Layer 5 of a small transformer language model trained on English Wikipedia (11 layers, counted from 0, width 128). Numbers have three digits each and are written without spaces.
In attention head 2, each number of a token's query or key is one row of weights dot the token's vector x plus its bias. A token spreads its attention over itself and the tokens before it by the softmax of 0.177 times query dot key.
The model reads these tokens: "p" " comp" "et" "ition" " with" " a" " new" " w" "orld" " rec" "ord" " of" " 5" "0" " f" "t" " 11" "." "2" "5" " in" "." " The" " pre" "v" "ious" " rec" "ord" " had" " st" "ood" " s"

Query weights of the head. A number n stands for (n - 500) times 0.0008.
q0 (bias 0.009): 515625528653262548706310304303433456349478481519492596354676320333582370376431395663314522544600437603596631643452482586336388578792692587288525467570508534533511487625561722545500396421381621312585616512572542247467503492368218531422688553444480322570400303307428350516451754328604274524484335524543730265643507594516682564639380563439627491496301515305456513424564516438417585404711
q1 (bias -0.002): 605662642435428384576490658539553464602440593538660488528503454554548671585491497355233467452484513405488368256492633332559565513494414520716316473459568558368522301416322469513527506540259633391456472545485485615488670497318530594308548380516520500578296532408512724719363491520513575569573510623581364598577480456418371451617331543426544430621438570452467407341631629452287485487561
q2 (bias 0.079): 564495565610469483628564443489636539379550424388421476566596575482483487419458578370549529423598617560360576440603609444563354491554560253367408577517625451556500519546393555430447386476595541614585490372484470683382343393483476572556505625474474567619489465450560433498429585584575524546413535465568477645433653547448436489397423325516426606656544692617690433409371435301510375359503
q3 (bias 0.072): 688495636615509624596570488459533452415619439392447539569453479489664369455569473370583486453632352525428598427631546476497357500464576417472452497588486427469631436593227511196467462432663622597511600314565406635411375401640511615451500653400506446558547401460636508545349588576552500470403596597555539578463587484407392604511478313673426571523481597445599465383474433321407503477485
q4 (bias -0.011): 490653531511659440469382549400544547465406507788371291386527444620544468615463472392425696462552552460612471274589635607636651325518490572524608394488425516582354469424358270493485600300226618516472560436553662650513646448371422457342690694466587400543422405376585604370543407592523462691461668525433605448609562280444338500608468521525504399308443503551302564382364640532362414634762
q5 (bias 0.039): 398379668503398511406401425601419413530645388322550565580560587392553500420454419463509413543564573357497597718518344490449301507644467311459491547481497497734619662579351614670429414663815518453583514488396466565488425487503524448510482404340468299306640686478327410452503636551654515429510500640742505368536526619721670509509351500483454532719459550473650425581528352517503476463528
q6 (bias -0.025): 806527279361645629520352596588620551409444754482726607360434507514394524686486453485390425509399581411678537539548429447399423362364475739487543490537721528289422382341347518337431614493508669479381705497544430695230541522700490550609614600521253615533352660536595427571422552582317456702481620542347379733562536315697401458497446549537619363375379373613332385484571405402432507669613
q7 (bias 0.024): 462519404444457363545465641689485451551672454454511483417500572605595698402563202258497421663438611414640447503460549411569384533120510452469317530470364486526407504579524285500569419180596469450481481184702492540423597522514607718559487399355659320494691430500565730460486467487427671623515718332519453571480446614471519534546727475598444467469637530510428554466460645478363503514596
q8 (bias 0.000): 365665562514469557444524503510532792383387541822486294510653507433466656483503352471584671623650572518359655395445487703483518468609664468601624439500543412514208610190560593695451566438507325535361485564396524398565447524330286353402564512520570548476380444426487520550473529509567567720640426479571568467411488541354293631557371503361336449360409519542243465485639469635482423574497
q9 (bias 0.034): 249270316565303538441667616634599522610567339685550646563389720613668442511613447527798394446555333549466452628453437668592337428285242583437565568561383287602633817424451549466568369572563327524458579489487282426517276456668432542536351394323551621503510538542417507436451432590651580614341518337508321380337555474379391593463708376546508587421546541463584534531585579454652449518529
q10 (bias -0.045): 472519389535534457421553480518429438391449528518582621477523448693674566594586533517420597363385531519428468473365493508463598484553534619531558592544532444328562521661659492428502451446464386423465529604514463466544478531393515412469565535718513375567410437548626498637438483383445495560497539439292477461462421535670592483588689620592548492355500346469437437517442551547423673586446
q11 (bias 0.075): 394626503482456562564368395490584407337504483490363374694607466379373449562348550464641537517558615355380447500590497559596489570692638429541497402489503676553575715720347664538366426600730477497625553445256500641583357261473424457467541451369517275512518398457519289503594588681562397315455332455658461391592660454619540429516486458568542638578457771576596412572514463412402443319393
q12 (bias -0.007): 343494730407583580588392717623379508481424503332621482506456653436562506644608555390517506512490620378585453623485491435407464457747518586664415473561503578441482565464412586484566615512619518462369525559613608208497639522363509451465338447466317402430496557531370578464564633342457485343413458594552617497564410494592442828620286522379503442465517400447433585314551466371387521592453
q13 (bias -0.020): 647689565507514473408513331551439512428481584473655522507324199428493561503633406590231500492434668672243486445451447500490518408488484464299657717497617643585322306588559457479515444331478399714558524495428484458365532483574445642564513623766372438649354511553575532714438449494570371742528507692612503381562500625452335533576482407453397431612528468455331342511619429645458529427510
q14 (bias 0.044): 604390655343463471442563485667656599534616377293644526675467515579648440497604483465519402560726344366562462465588525554441436541421532430434456557485428393465691566555441485431534530430546707528464476443597392683420366546668543435557397634344494513603736450527646552328391469481450663494338497556580603477376511467442412558494414511416535512704444511296685359389544418323492545482385
q15 (bias 0.024): 238346575456405526235685760700474558542459437522522447621321508639601663412603497416770552663466330377630440594622510266313496398497493689572571588551450496618576607637609471450542623554541413440449369441607429681521292481682514445467373177478232541591556515603410679163624341450577503424277711597447615375538503524500561550605662341631504552512462461532481404419439582458431321643361
q16 (bias 0.009): 417746541660462604583483440412425331414500487483386446480712589597645446497470643433300484617545473568595551510552596493359532348570416582306546589560577603394343597643556197353579500261423747513436512495699588687599529548631522513403557420539310460536468436510640558358457646455285481483417452524456614343400527475329453474692457375360415490723481478478438466351390604377568456761574
q17 (bias -0.014): 510537534668332378580233546334430311488370255356520506566756507400554353600414594525429488408545643461582463601486503602555632292588351646585460497549597716486434643633376454423500463519511581500503574476522564379283659476671602546459672339725590405382500503527630400549507529251540450517410414639696466365581369410668529481575358485540482534459360554719452443536667507390351630424487
q18 (bias 0.020): 607459367710557534738245296261332382479535476323337388650531511468423265681562487651455364591557401596408480607469551609642349467355333309284367326512671353515690624571497466522458436453500500553554518350542404529599664440580384613519441694360400470372439483486567447709361631607524448443622464572554468427516569567521749611562573410436515524654551576372436607357554524475503654435671
q19 (bias -0.045): 506327401476742324479626611378475559536525347652458577404255353530526534550474542434410545459584556548629473459596624677383642312435484579477399411503403538373389504393519497466542515443607579500444517692437558527642623490438364535377398463538503447523509651513412569431525405609558412734729523666601308403530473470597213459427321616400592360576391371823513545711460438459437497539389
q20 (bias 0.026): 577494332496500531448310515468494589461535429532574379396702275672475534533595309399419543637664486575540628527514539515478564519429749346289241466448660486541552790630693514581409546442535600446474341416598530719604567576260271357362812540518507569608433550283349337408479463494521573605595496607512524500549580421666446332599702607559459472520480577470504249580306621354415550552596
q21 (bias -0.015): 390526395423519461618541473174470525348654576620528488357522549509535611642534623606396391539500455581452713576575400778662406483536570607564454518492503585393438507549485351270481349384538384677382539567520545520506552455330365553500524504688552497520470338412705370608457614554416544688611354316402563488435523202471469555636644610441447527370497467419406459445384519460492461587503
q22 (bias 0.011): 449337424369604467559653596583488651456678510582548545413233511535500634363764408514713497598626500602635650629531481443489449493470612746494531587515214454522590437500473336251539374457511354636410431371576426556474494546548370567648422644471514522651583497361474474400443584420574602787567634560421568765469519437308259530500684467506356545299544435474441593393257483370533339456486
q23 (bias 0.000): 689362562504538452721628451324529541421621361670527529316480343637620422374648506509384529440650524702667646513567525643336507608364536565258419697579634356328623582500646386429598487211470520552426488503585561412571529524534406420462452698506504537583555252429536343508450561451570595797468647489455486669504559494503326655366500382503486407428614413381646488533403541348566375359473
q24 (bias -0.025): 585570643398399482488349416447566405503562549392401356575457500331533248524431460586346436422415597409404389532438479507669686538615478343538521484404367646455477325570230542600385391513478414606629404627482500412396619497411594516614500500602754410527527585422526323739300463554474435341674330572689519345504413399635561372444392594451562567577473525509513503521673424647459721315603
q25 (bias -0.040): 728424514524931455647564488430420608662531628463486574337251439693528434519586265566504551466524257549730512384579611375349642592204363519448605374476341239505455235166361369261591686300354652504429706363568418472369638594610544550566448977508595655463519584427496716500392209512464646849699718605343554830474479679321310442384529508585239317158547335431359563420496629687370617609749
q26 (bias -0.028): 406451558419760500587595746523569718513424241356580543466229328635599307473768539404510387329512438642698404625528655560535565416298309569527316601549562529512560482470582395377581626335392459655222413521648427547417588480584493455682417561647375712774526595557452368376522287380586518602362469488353484719513417472582401563286452497708444592428673327540726477463525500303568460616550
q27 (bias -0.039): 607546626532798527352319468452485556532485540278419372527321251462328468472543281652571550521500644489576506341519622327445704422556614525571657360442270439546408263578434457556579556523577392535396269439466464441522601535641391411683449650466569221388550506470399497442424354552689393493622566766489621497635414615541434575396486599456550458489488395592417595416616466717381551517500
q28 (bias 0.016): 375391621461348661282628463574348422449650523269536475588560744330593497446562482472549327554449322395456472679519387469446335612653490588558488553548532691465591634760658552493452442705703378447536445589733393517528415503533588471496434292447405424428581618559420573460510663494454509446387456565555472326428455479696622417475637388445566596555647525472544347536465427273594587578287
q29 (bias 0.058): 580395534500614411627572379503440577500500353433508516700489474513500463480503516393592521469626376432524495546625593398443577547544449471383441460548637350526726478454400650483418474540628619513543600441420427667434445463439564412348569875395577461465489491412476543470427558598607529586537563621561461697497647464443382400539397433523339535494454603408583436391327452336473503459590
q30 (bias 0.017): 325423528444291525429543746758632576529376491308500582561472675509550482551654630570543471473666440355453356557427463497414437428622509497658474529489398494425667611386461570383491466692588410323296497517379418503420481583534512531628388404453439483640626564586542440338473421309488686302449558613730601402411500543506679464538503616535578580545399506377510481544632488507525485344391
q31 (bias 0.004): 586459474599581540217478663494431531503380567484609285535340431691458561369589554398518595640566591391600549457565420366375629490592577564520570485459457586571603493599475346470391447448591413548570281503536557685494440474334561286681512642470602542543513611557671460404453409592658365418424681633341524616548433340742563481476700514639305425436479479642457454389346481492415437604288

Key weights of the head. A number n stands for (n - 500) times 0.00082.
k0 (bias 0.002): 435617462555587631591681529441488536506705493390277630392445468484507303447412414367560567672380371653458535453699385424401354431515560555518528559423450483431517452577503618264471380311526580559622521424640689511435491560486484686374422649393493448435663454405347289506648373494375526620706365507671540566139650471507530556506453625551410516710328350506549835567379220590491406442535
k1 (bias -0.023): 713517689445469554410616516491582383387575540515589532494445484606678518403679540564447377431393410725621461378382526449387379719628394659519419459647470388529443383610545349538509641538520461485587578416605361456485532286313415364466616570361550413486483556558447735358404445528609609544367579678632520459528436648299420506626409536565416514701494619422487487447487654376462543545555
k2 (bias 0.079): 442500484508516453440461570481502500402740426598603427583418584544564533459272365405481448646587444461525553505548321547381447483459605598486461372471370584346505460518546453472534449316526541545478312467517725470626550549460513568579432440407620486572740421500467650409541620500440532595533405396593460558409483554562388441436464557291533558556576583455503477764554322449477473516394
k3 (bias 0.060): 426493465475530578410391561473528532507721489601647556647420598540671525497321314415527483693541430489482581448554349453495477486407587672505541346591341518387409411469531463358413574284547518490488355441564631508571573574441518566592462533343615451538695449495399610454536583531432430615539495458559476584387466525557436474485678464334520621533527561430459486682561371449446560576449
k4 (bias -0.040): 561577616493569566438426547632350441532442420515435380269593557506540435668592529565469535349436509530690521404530397500405388601645384526590483409471440446676440518521578558497653594682537551515449557461597344541535500262491347421263482564510417581539374459436488521505557468606540607500394577674391500340638716314282598587538497478569604619362414468357554503282414740345442471527743
k5 (bias 0.053): 337488516390500399505474446495521516445724468516622586539412492498585437505429443431510584700590524435485525505600458542497551441507490520484468492454462495402404506518518526514446424310567546535384484500567752418553624770426561463633452418391495425378677394526479536500744611481400440549533360442632482492351331608609454456375351512367402479633505442568481500618613315610552392508409
k6 (bias -0.007): 549581642406413488363562558421565412545348611461539612474638413424572378503597415415335339488376566389614486430527739431520510614472415521621518522806585403427478549481436490500443407547546541463572540508497296625372255145650553616584596410442460422591327554523376475473340416556600482554402598527395424581582640406687539440448403427646414538544433543537795438355489674388396728523654
k7 (bias 0.016): 688491611458435414427374594534390581529614557497500446274483531413614583439460373394454540396476449744538539532277451661568482412552449609515457516283439606975357558448477575420548620606453571427351444450509396541414517531666319431618516610531545507386378619490380615560493677506628715421317524368430533506595358500520493584391415384494661385248540364456425443330465614460589601773440
k8 (bias -0.016): 339828548754494511462491451548461589579257475586417464481391542470487342595790571527322568484493523476551438518451376530510466477619595372525375518445543528413550607491590353689657444614448401449390553545547435457618568441357403472334485500545533528377474482475639384414366395460641607480444444497447614262507604361207691648584362517544426585518456211512487560414495452541531479645478
k9 (bias 0.026): 237500279571332360571323480520494622543675396544564586401318562428446321596287469545651412353541418479357517640410369535645525599509510511412506541756574464528415624562516467549436485542456392630405417680416705282551540631591468606731405454568642482548600489560510333511487706530712359286524614378444472343523479559541569458610638425394609450317624700529541408605659409364506424520402
k10 (bias -0.044): 634552502469505672599588529391436485454342549395340605377510377537456573462602509494495569371379425508435430505486628389553589539530408438485545602570647469490579554495483510436435511692532488432496565500395306563521422296564425531486474444587500436591323587493498368556366444627519484540523535492413473519508605573510596538571581507641583496358591463465445471303430643451485465413552
k11 (bias 0.041): 321467450477503393395462495511547552380640456560549451535420520549552589497421396440442500743587472424490512431610345621438471575448624555517490438531347471329481446588618465517473455386494561516527430526627805486643516615399476489607438472403593398478823409497383626484607586517381482576608356480621516505281433574531428452492546551274555601607472552466483584693540321487432464432318
k12 (bias 0.012): 470585515326597484446660386557441345551362500577381661553569540453443477592571436433601420541399551560520555468461671422515484378521480459542530593623549446550587466584520503348746769379595407508448676434533364617537423393443585377497573490457399370288520512488315609568637396443562419668515475621326515474582351610457610546386484495553321495470434582497729462577441494607434584591617
k13 (bias -0.020): 619645527500497640505538627521444546548455512401559616549456515514512668356697595493344445394467432472472426528481630583581484244480187463515479553472652534451509642432369313460518236568526483450561644459451230551531422326541436535337461543448389468624341437491514438526266514550465568611470663661636510632550662505443621508607512492595414521653427442522440555475567485544554403503500
k14 (bias 0.048): 550429449455481507424463557532613435580680388527642530642339623495655487568400284475547403610569465421503525505474411514448432523460649653491441361477315533475471411567482526383488537314596586546561371437540519472495587815460546571657528448513516520466500518603513713511500482502439408495530489514379509546482267431661497472395596543460548387634493419472525509581515333517446508629401
k15 (bias 0.037): 319384415563479531465510482472549597666481479640511556248430550333440503561462467441654471662550493541288535649695435449658481419524557407506458397575409517681503290551565552558465774588569429556452445613464479471560355374591403372757410388406298492560457451566395705420620560506535234241435648573330354443632573682651641463421734497373566357406506785586382410644603525441422351708387
k16 (bias -0.031): 663454626520522492449497579450304511647627481525475332286568653509649562535436304552452503651526434398585487452632402373408434356527455457448531468404443440742670486527591591125481603515561572632548377463399474730400481560543553659362541482484414605506437464497551691424379620696534477462445545597414479550472503411319561389407641572480402294445348438494621420500470444495530614641569
k17 (bias 0.024): 329373569559541587458537495488463321418721475414543599527593579549627588484521394562418471527364450464660466426621529500345487442505349402630430590431598435468434575613554576340645452390493428713623511529640371649380524516561550485579517496495551487278700508530416456553518378717445563648487291721643405512352419546459493560555604566566455683531548701462651458413568568564533546318262
k18 (bias 0.018): 544357427446579368380310556488570521351721572437482392556419531436479554537388367460610464646497458525477523431444420531491490437451480456487669574713529402399439683517363617363312445379582483514454432437619722457540669503503523585487347643450589507446650376500520397578436565613241478574549426522731547429322565550546519462559418457309519549722492480396567523733554383433500666509464
k19 (bias -0.026): 442433524543512443519448510412435525737336605398512572486503482535488417479719657488396495195479521404621483517509551436572695525429354395526402613425651458598511490461460486600670521570414537475413556578473270560561382697419392414293632417554413430437330519439562575429605395587517617539368527536433553517663386368467329598364451521600488450545546514470539565349412675528546585658699
k20 (bias 0.042): 553549527761730421494451644285428549375529526517281333321507286522753528486569380389512624492514311574688461452670340587605444538555538619404512497406375503419542477516574754548352442561489584421588308531568591527484591497550484572493475417408602489416424481559394395378629538593412388524435438510511486544348551577612399487416205630512667461611435418506568574557364467326350578664243
k21 (bias -0.002): 473719419563518458486559426413374497515480467562402339494518329528485514524532442700298467582405403608646455494478608562631376654388463516364535590459704471594768651488529447279385379517523558475500408521486482721455572555497472617434438483637650373521492648538512506500462528594438570540408558296378545537340592268470636514506563479459534467404470370387497411410324671502534514497599
k22 (bias 0.015): 480758203571449491540497563463494555749345557620537513352450401531400443507517426528528512291459517606569587584356478591647489486375526606318466519345503635796555562477503618399538515481442458446418371458417408452541566527647494562630430542464469427533305624411277404489405487530572369473296593354360400717741576296760529565400641369553563325340497525434449483518421601516396569553799
k23 (bias 0.037): 723685331790597425668436616369408467743500398446391671433356430541483555493554348466572456376454413464638494520442449464479348572411523558404447542447480559630680567450443611518404553451470579371568311508503353493562626556602617819398384617477447541515426455456454513411527539614655360724433518344331577542508568244629307573241594369570593447420649435523559672437319414519639535598617
k24 (bias -0.015): 559370516360394581566547492662557405333528519397685571796557403623616512516497663589434503504510475453547452418439576641352493417429403500467597539309521476381439562567417469474650307455545570604443715431651346578494492802497494324462545557518529490432645503537479416549506310452447644632526390568628576419256383424343452515662367514491510591685456298541391511493510491550550411262497
k25 (bias -0.059): 675524546437533636515337595550503440624195579412526543497543503503497469503652524484527537246335600611528489548422573414628497514571364531563581484486620585659404538392267506592629563506443500360449586482442241385410545352579550374362543582566379550556216543500519296492340379538555451483392689524363538469759610357473553649555441360649483446303530391503450517223449849424500605558783
k26 (bias 0.013): 599469409575619438485557591500503413399319383417510640589570304562423596527517494508635357224342554514513610510451491493603461486439332486494451427589687523652503535506356714493594497484584360598485362579314248441554301301624567530578582485567431562693250456590373433492425459591615340620379517528219561635611561444476566549324663512658567592392578807570620334660399641385337532543463
k27 (bias -0.055): 500476413406557657454573588631538462475268674456541659552509391472506447461663654451505560305448665431411485500517620546473625332503386353585546545326520509597379578486316645620565665528442483377363643465440324448494543427544449346392520608520236455481376493477523429531391316468451511491415533644454522556598524331452606705569503461511590514605530335508479646388539642575445525433704
k28 (bias 0.069): 466539488391410417490650420367470542566743580543514516595449401420594486497325402490600556771609352439449519489575537443520591473383585440397516546493547500373667477564631522333392458409509522586638410576484647465454525643608563531687465441433541453454608535508436634528597597490362351380503456482494462571301339656588491453374588574384464415437548568632369337741542345484490627556357
k29 (bias 0.055): 473514454532562473410352530439592480489656518603631510577366580549614534549378376401537505585565428489545547517560355407391430558471558642465417459584391507298473480542530527539450523256550520450466323425629666380591639559344596540562510474396518470514671498460402561502599595493356436541573380513606487471462530547657352517465484529395484508511507586424523489664523363402428486515515
k30 (bias 0.045): 390398332441384495566580382595615498443580494555550634530458509456433503560505438551520304662528604515477509572534354488526521593534703561558513450495383492380397513564511427465599688313648441589568449539544570497568384778508598454721432475546585464415590505484401460477446422570590443477549403552561477579535327682653494438523541559433422426669513406419449434602557405575404409462242
k31 (bias 0.017): 582414417559479578497453613542424472427318632559529586468624382582583553455669582547600552559467557397536460554654576482545550454477650484438513492578534588578580395463537644518420565585461529450438505512465278536643551304729385353585564282468264510442201502386586585385652489495471351578391406469318328494584652481677602489437556416399698638389500531378548510529534657500362458410527

The vector x that enters this layer's attention at each token. A number n stands for (n - 500) times 0.012.
0 "p": 542455577486503619576491529500493487633392500522479558555552439468460491494571510602490434343441444422472509537440503459587473504543503430684577485454577607770531545531457556533547469458513364518515495525512284477574605032525524549504457496556473529554419510519446486441569522451637458541474574452376469528605511446461553525414526463423545515460520602443469567562412621281333515496504
1 " comp": 608493449498421512582551546647404461431443424445494498522522493536424491453489563592642303298650648499465548503474506551672389534557482380499595539403539561696525551556420517473467474539532500525531609462356314491500555338573438425444498494605462519617195362513489453478485511525630525463450647411263497646599558520500536571512442450527555580499508545617551501408444632457425374370495
2 "et": 473540415413505639540552519398527491476516406406529483559537420455489409450573519522630441252648435569390487478480540522603493547614458418441430548444511593742392540568438498565543426600385475566606473411467263486472526334548461425677433561475436596617340517489403518468397533554585463472421493373266528489578511457604495712534436512659608479527536617636526496410459635455537439480611
3 "ition": 591485393494430595502440535462522494531534385442506500452545491450386541361611546583630443310602474543495610474468486400547551557611583379446485562523527432696529513573524573468509472705598490590596563496355135511465448377493430526515505485590395516545424455482392504407471402625638438437363528533281587518650594522546560586599463390514526500564438616601513494394376591410511424458507
4 " with": 578496440476455512501547492523429482481461431453481527467575418494544509472569502521593498258515541524471584447431594608668432540505484482434473485570510392578571639575530547456545475692523527467544476399462331523532544256532511561414529507566388482524212365435485527540541547487539537558504446477251591566585544533546428527545543401614524618481572613543553433424414666161545463510469
5 " a": 483514468479451575494375562570389427468517530547594480523472526574555457499692464533561513330604558445547499484501532510692402560438489417362327600542637528553477630582477528567534419411644492375528477572375223464559524245548413410507571456529451467532204488417556507532467562534440528519523470470317506445665645559494553520494538485607498545479565641518553457516482589334466481422542
6 " new": 459532464437507573520469428539453465517464505493451464499446482471529421462623607479558496389568578511445539491426411602680461546530473471446417624464680425628493647585384502507477487527496388395567478477367346573571488262509411581510493560594469578592142604539413483558417420532522477469467446532351532528699577543454524580551452540554434547657599645590398386539501578270436504541542
7 " w": 452494380491408477486450426499409522474440413503609458570548506506455505414611459477559479343582515509368506529475537443666497515449531438537471622588719494633544694567449497471392478652502480488497596507400343431500468254596384509517485501600515520504311538467423556584371499481564610512495466415261460486658579543559463527633549369463483697454565579562545416383507740483444486476519
8 "orld": 455468491461546657548471434433480557458409510459460503511427521475544424558664533491718472337440456551345552533475381607661447587624425350465573532503686454477612650531368544449544485614593423562478493569451238531530421379658366450550540542531494535420355565537387425519383503531608505480448473531411506468666582590542574569625488442631496498428554545448469373407470506327419429630462
9 " rec": 569527455492389611620477498573598442405438507407559515470552496561307489459501571471628395158528575489400432489411573538669419534496510468473576645514601502560497526479477508496502487551544375438422542526399357476523400329649474443488515564551511521602327471536439464516467496563653680480569508423282373459707545583615499509549534472423514594429455606541459486407518679532441386454586
10 "ord": 505454439455464561502475459522494473405457340425523450539503500505542426372544528514719468295445522470289518518402524550569492604578474459507518522590537451641520553456336508472524547659643439599609520438390315552410483321552448501551642684572487485590343449505397498413495531503598464485542580402289597475549494445503662614586547418573478599486401674579463370427472601439563528577559
11 " of": 578533493431447635587511379549436493472388459417472484442546464473476544451511479475557513254432464443414526533522612544709513567515443491434492573585548394518453549549431621534512500571528602558594534548505245583503451256548471463490580482682506491535267428483536414456508522474569446486500450449388495510597618556591433483533526395567468638561536592527560467440401648175592481526564
12 " 5": 485530503478458547470455507523500489499404563466562495594601539536457447404599594438500480286437496569432534431488545502709435479456470418406465591535598364625565576492463586516369481675545514349422489510487338558509454238600451447534471500476522433429387504480509452524469546591629528466452528449462383479749618511591440615627452464574636619522390610480460519435476650244507476548573
13 "0": 473435494463479523473483531484481529491422472508567456599656587545510481480567672480481517355487500511375534458425554516672458459555496386445430519562680365698511607360440525484392550718546559509450546512437307498519491271515408394526532549482413469467316544523464501495525520544569460380437553472401456495692612473489509586623484424619462579493424706545525426517427538264541555459610
14 " f": 474502435454476516598557478570400502388426463404610442439598483533401522526546508449474478358582543474465496503471514484722412541429531453506438536488627481612479577507409602524538492561565506527484597490518348496459461224502407452495462506548425598477248477558440502482433587498573591524520535291370461492706723558444486476591512521541434739547519598637520457439442700398407528385547
15 "t": 467524439383526583602486475469438550413505484389566493562553523444424583438598445457585488340536432480466489468547671620608442404569367344540367572532596512664445555395362612534484457518512460387404478425411334503417520262505409576538537508481485503505289596621564439492383529563518446691598482424421501608698596529511694498577503477603527621440523608641494421472433588448506515433516
16 " 11": 487560454397461521481418528520528543502423551455546475573583486506427491409638536444578462331462482542431475460469490536667474486428568436420440705566654400655611541429427586528349490632477509463445561560458323553477485240582497473556506465507589391406354574451498454500421498532619530462411571436516446488723640515551559613582452389562592595559434604460557458421424630264540447452569
17 ".": 586491445511441659554533546466547444441368472522557419509575478560507484433543630464599513291451514490492490515570516506566463439440481428494492551733530436530560589471438478496490553481531522582423506453427303491416372289571463440568552499482453528571363561548615455497406487483520542532559543544367421545718688427484431609535536311546548547459539527502538528494388709174507485473572
18 "2": 515497556488560528437470593486493506479473445413533515573573519567517510501569685450459561298582445485423570390515570420653397524491481475437456561630555419650620507354406480454382469681555562466501597455433294466466421290559486480537525542471422477553407513563551478496567528563579434381373465480399449530680661457479581603529534414617463583322463655517531444500446537252482513495632
19 "5": 548498541554518563475497569563533483531477430461549510546524545518534409505594689468480580280547453493390475377461560517606358452505497400451521551611553434665610495401467507441370493684539587411437518494459292506460449263611445498567560542429402458515371546555562441500529498531611451378453567486443457512640682537469574544524459397651492599413473597518548465440444515198499498508623
20 " in": 593509471533494590586533544560437470345520574519578513386501480502540523429584531403482508240507498481516502412474531509621418525547484520434425620573612507561586533529460599529578465473491493494494567460472347481452456245533526492448456444561359531501258407551530470447506533497531486550469570424503447561578719664540472535457433377550407549532605614505644397461490588176568505418638
21 ".": 583527468493467678532532587479536421439382439470549429537534470564583465454520652435586510276476513515463494502587537436574486438429428472485482511742490464563518562537475488490474534471516480580432504450420266510430379288562445406531537523448446450594370521530575480492461524510483506535495580572399401532695694482486406625511512328519589551510582535502508550534422693182533511523585
22 " The": 509557555401468558453400490572446488512481515534544453430375496467583481502603502487442529376552436466396513466591509568609383534506422569478444552578618472599566590548450548566453450474514465466487444477450420581612487240540414498446609512511440527615178547546489511625504430586414515448538540562409518532608766594391499626553480415560523537509520637495448411448473580198399422532560
23 " pre": 488455448514447523499457539635447548432410492463499433518526437483441498506662484527528475306556638509422437419557468462714438557538450387403511529582624441536537524482555568566484468495605475552558602564314398457499553285512462556474452422537481579466220405534417406527435528678516493432504679396332320574674639668480481538582467498480557498543521597637537537503522625350460452470491
24 "v": 447506426446601572421405474474505439418515460381518485549609408513470498470460514398642446316577603503322519414579571442605469525510424435593509432501659397582407653490347742554429547532525538524560479514301364391487519324658467496501518534554424584518278487497418479503536457611502542427570462465311449624538653513457591597538458463476518572465566656637532487493494691495503602468475
25 "ious": 532412417349451455469457481510394389446519472466482562529448523502442455576504500554571428307631395569421575411515554505608473496574520456467482510573628381498535559650389624469492515616412391518510483535290326518534492271513499510525524461520491570598131584448479513574418410554659452447537542525470562495656616602480477546596489477548587660552519687510566414508474497340508519553559
26 " rec": 571562426510393617588469505581607435375443514369533522477521460569293483504451580442599394171555569512403408444461553519671441504510506519460563604550608482532469542491534518482479496545488361424431517503394406482534399303645479443495501570498499508613315478555435467521477511570600641484578540445318348463687609629593474518561534493381544592457452653548484494475539653547466394458582
27 "ord": 511482421457461566476503451519536469378445330394504446527497470516535412419504507484690446306432530494288505490459517523542523551594456486516507500636547436619506573468389508459502577662619425607618495430386374549425492278551456496564652710524467475591327451513412499407489561481562411500545606409318583491519565472477621623605552459528504582494397734590469376474497586439580550566550
28 " had": 554515505444486399497433497366456518484454376504445526489567350409475509510600502469498479375528465593494601395579488481618454476437536619496440504687671496585570634555439452525452486638563475455594516510454463458466374301517637546450532509563477516511255383462471427528503532529504510456547488533302533525675678625538522521468643406562451620499578671540469423438382647257534477436486
29 " st": 514592382509541589528482449515452528418366412363403492568452503521403520610458450453568499303592557473447518534559494498758448565465485382527470523577659522573511594521465536604409462494457417380455565557483447538497378265486509540562616554658591380574393519484533390489422470532396464464450488364449482586696680598489561556559598467584550660400507552550568385406391633431441355466540
30 "ood": 499514431553567640505476481482419450404529494545402463492496444443527423449615461502576577394484525580399538428483522578635462575642530511482534574563681528502650610538375471523404457566436365450451437566376401563600359252546379524563508598502529409507262602589472448526334509481495326533439593549457541480527666534504528640508659408673538531386596564568472386535462469374468413471537
31 " s": 507555385585378466566545427505454478372475461493547546469563453501446514506583473508533454316564601481417573496555487460675354547501457452550377418560567475626494584515507493512495387469654426376506513546511339444433468245517492411545493502426528524492404449498628430561486615488538520467450473412334481488601731568607524600592519514583529685304556709581547530379509694443446438427516

Token 31 " s".
Which token does it look at most? 30 "ood"

Token 22 " The".
Which token does it look at most? 22 " The"

Token 28 " had".
Which token does it look at most? 28 " had"

Token 20 " in".
Which token does it look at most, and with what share of its attention? 20 " in", with about 30%

Token 25 "ious".
Which token does it look at most, and with what share of its attention? 25 "ious", with about 30%

Token 9 " rec".
Which token does it look at most? 7 " w"

Token 12 " 5".
Which two tokens does it look at most, in order? 5 " a", 10 "ord"

Token 5 " a".
Which token does it look at most? 4 " with"

Token 17 ".".
Which token does it look at most? 0 "p"

Token 29 " st".
Which token does it look at most, and with what share of its attention? 28 " had", with about 20%

Token 30 "ood".
Which token does it look at most? 30 "ood"

Token 6 " new".
Which token does it look at most, and with what share of its attention? 5 " a", with about 50%

Token 4 " with".
Which token does it look at most? 0 "p"

Token 21 ".".
Which token does it look at most, and with what share of its attention? 0 "p", with about 30%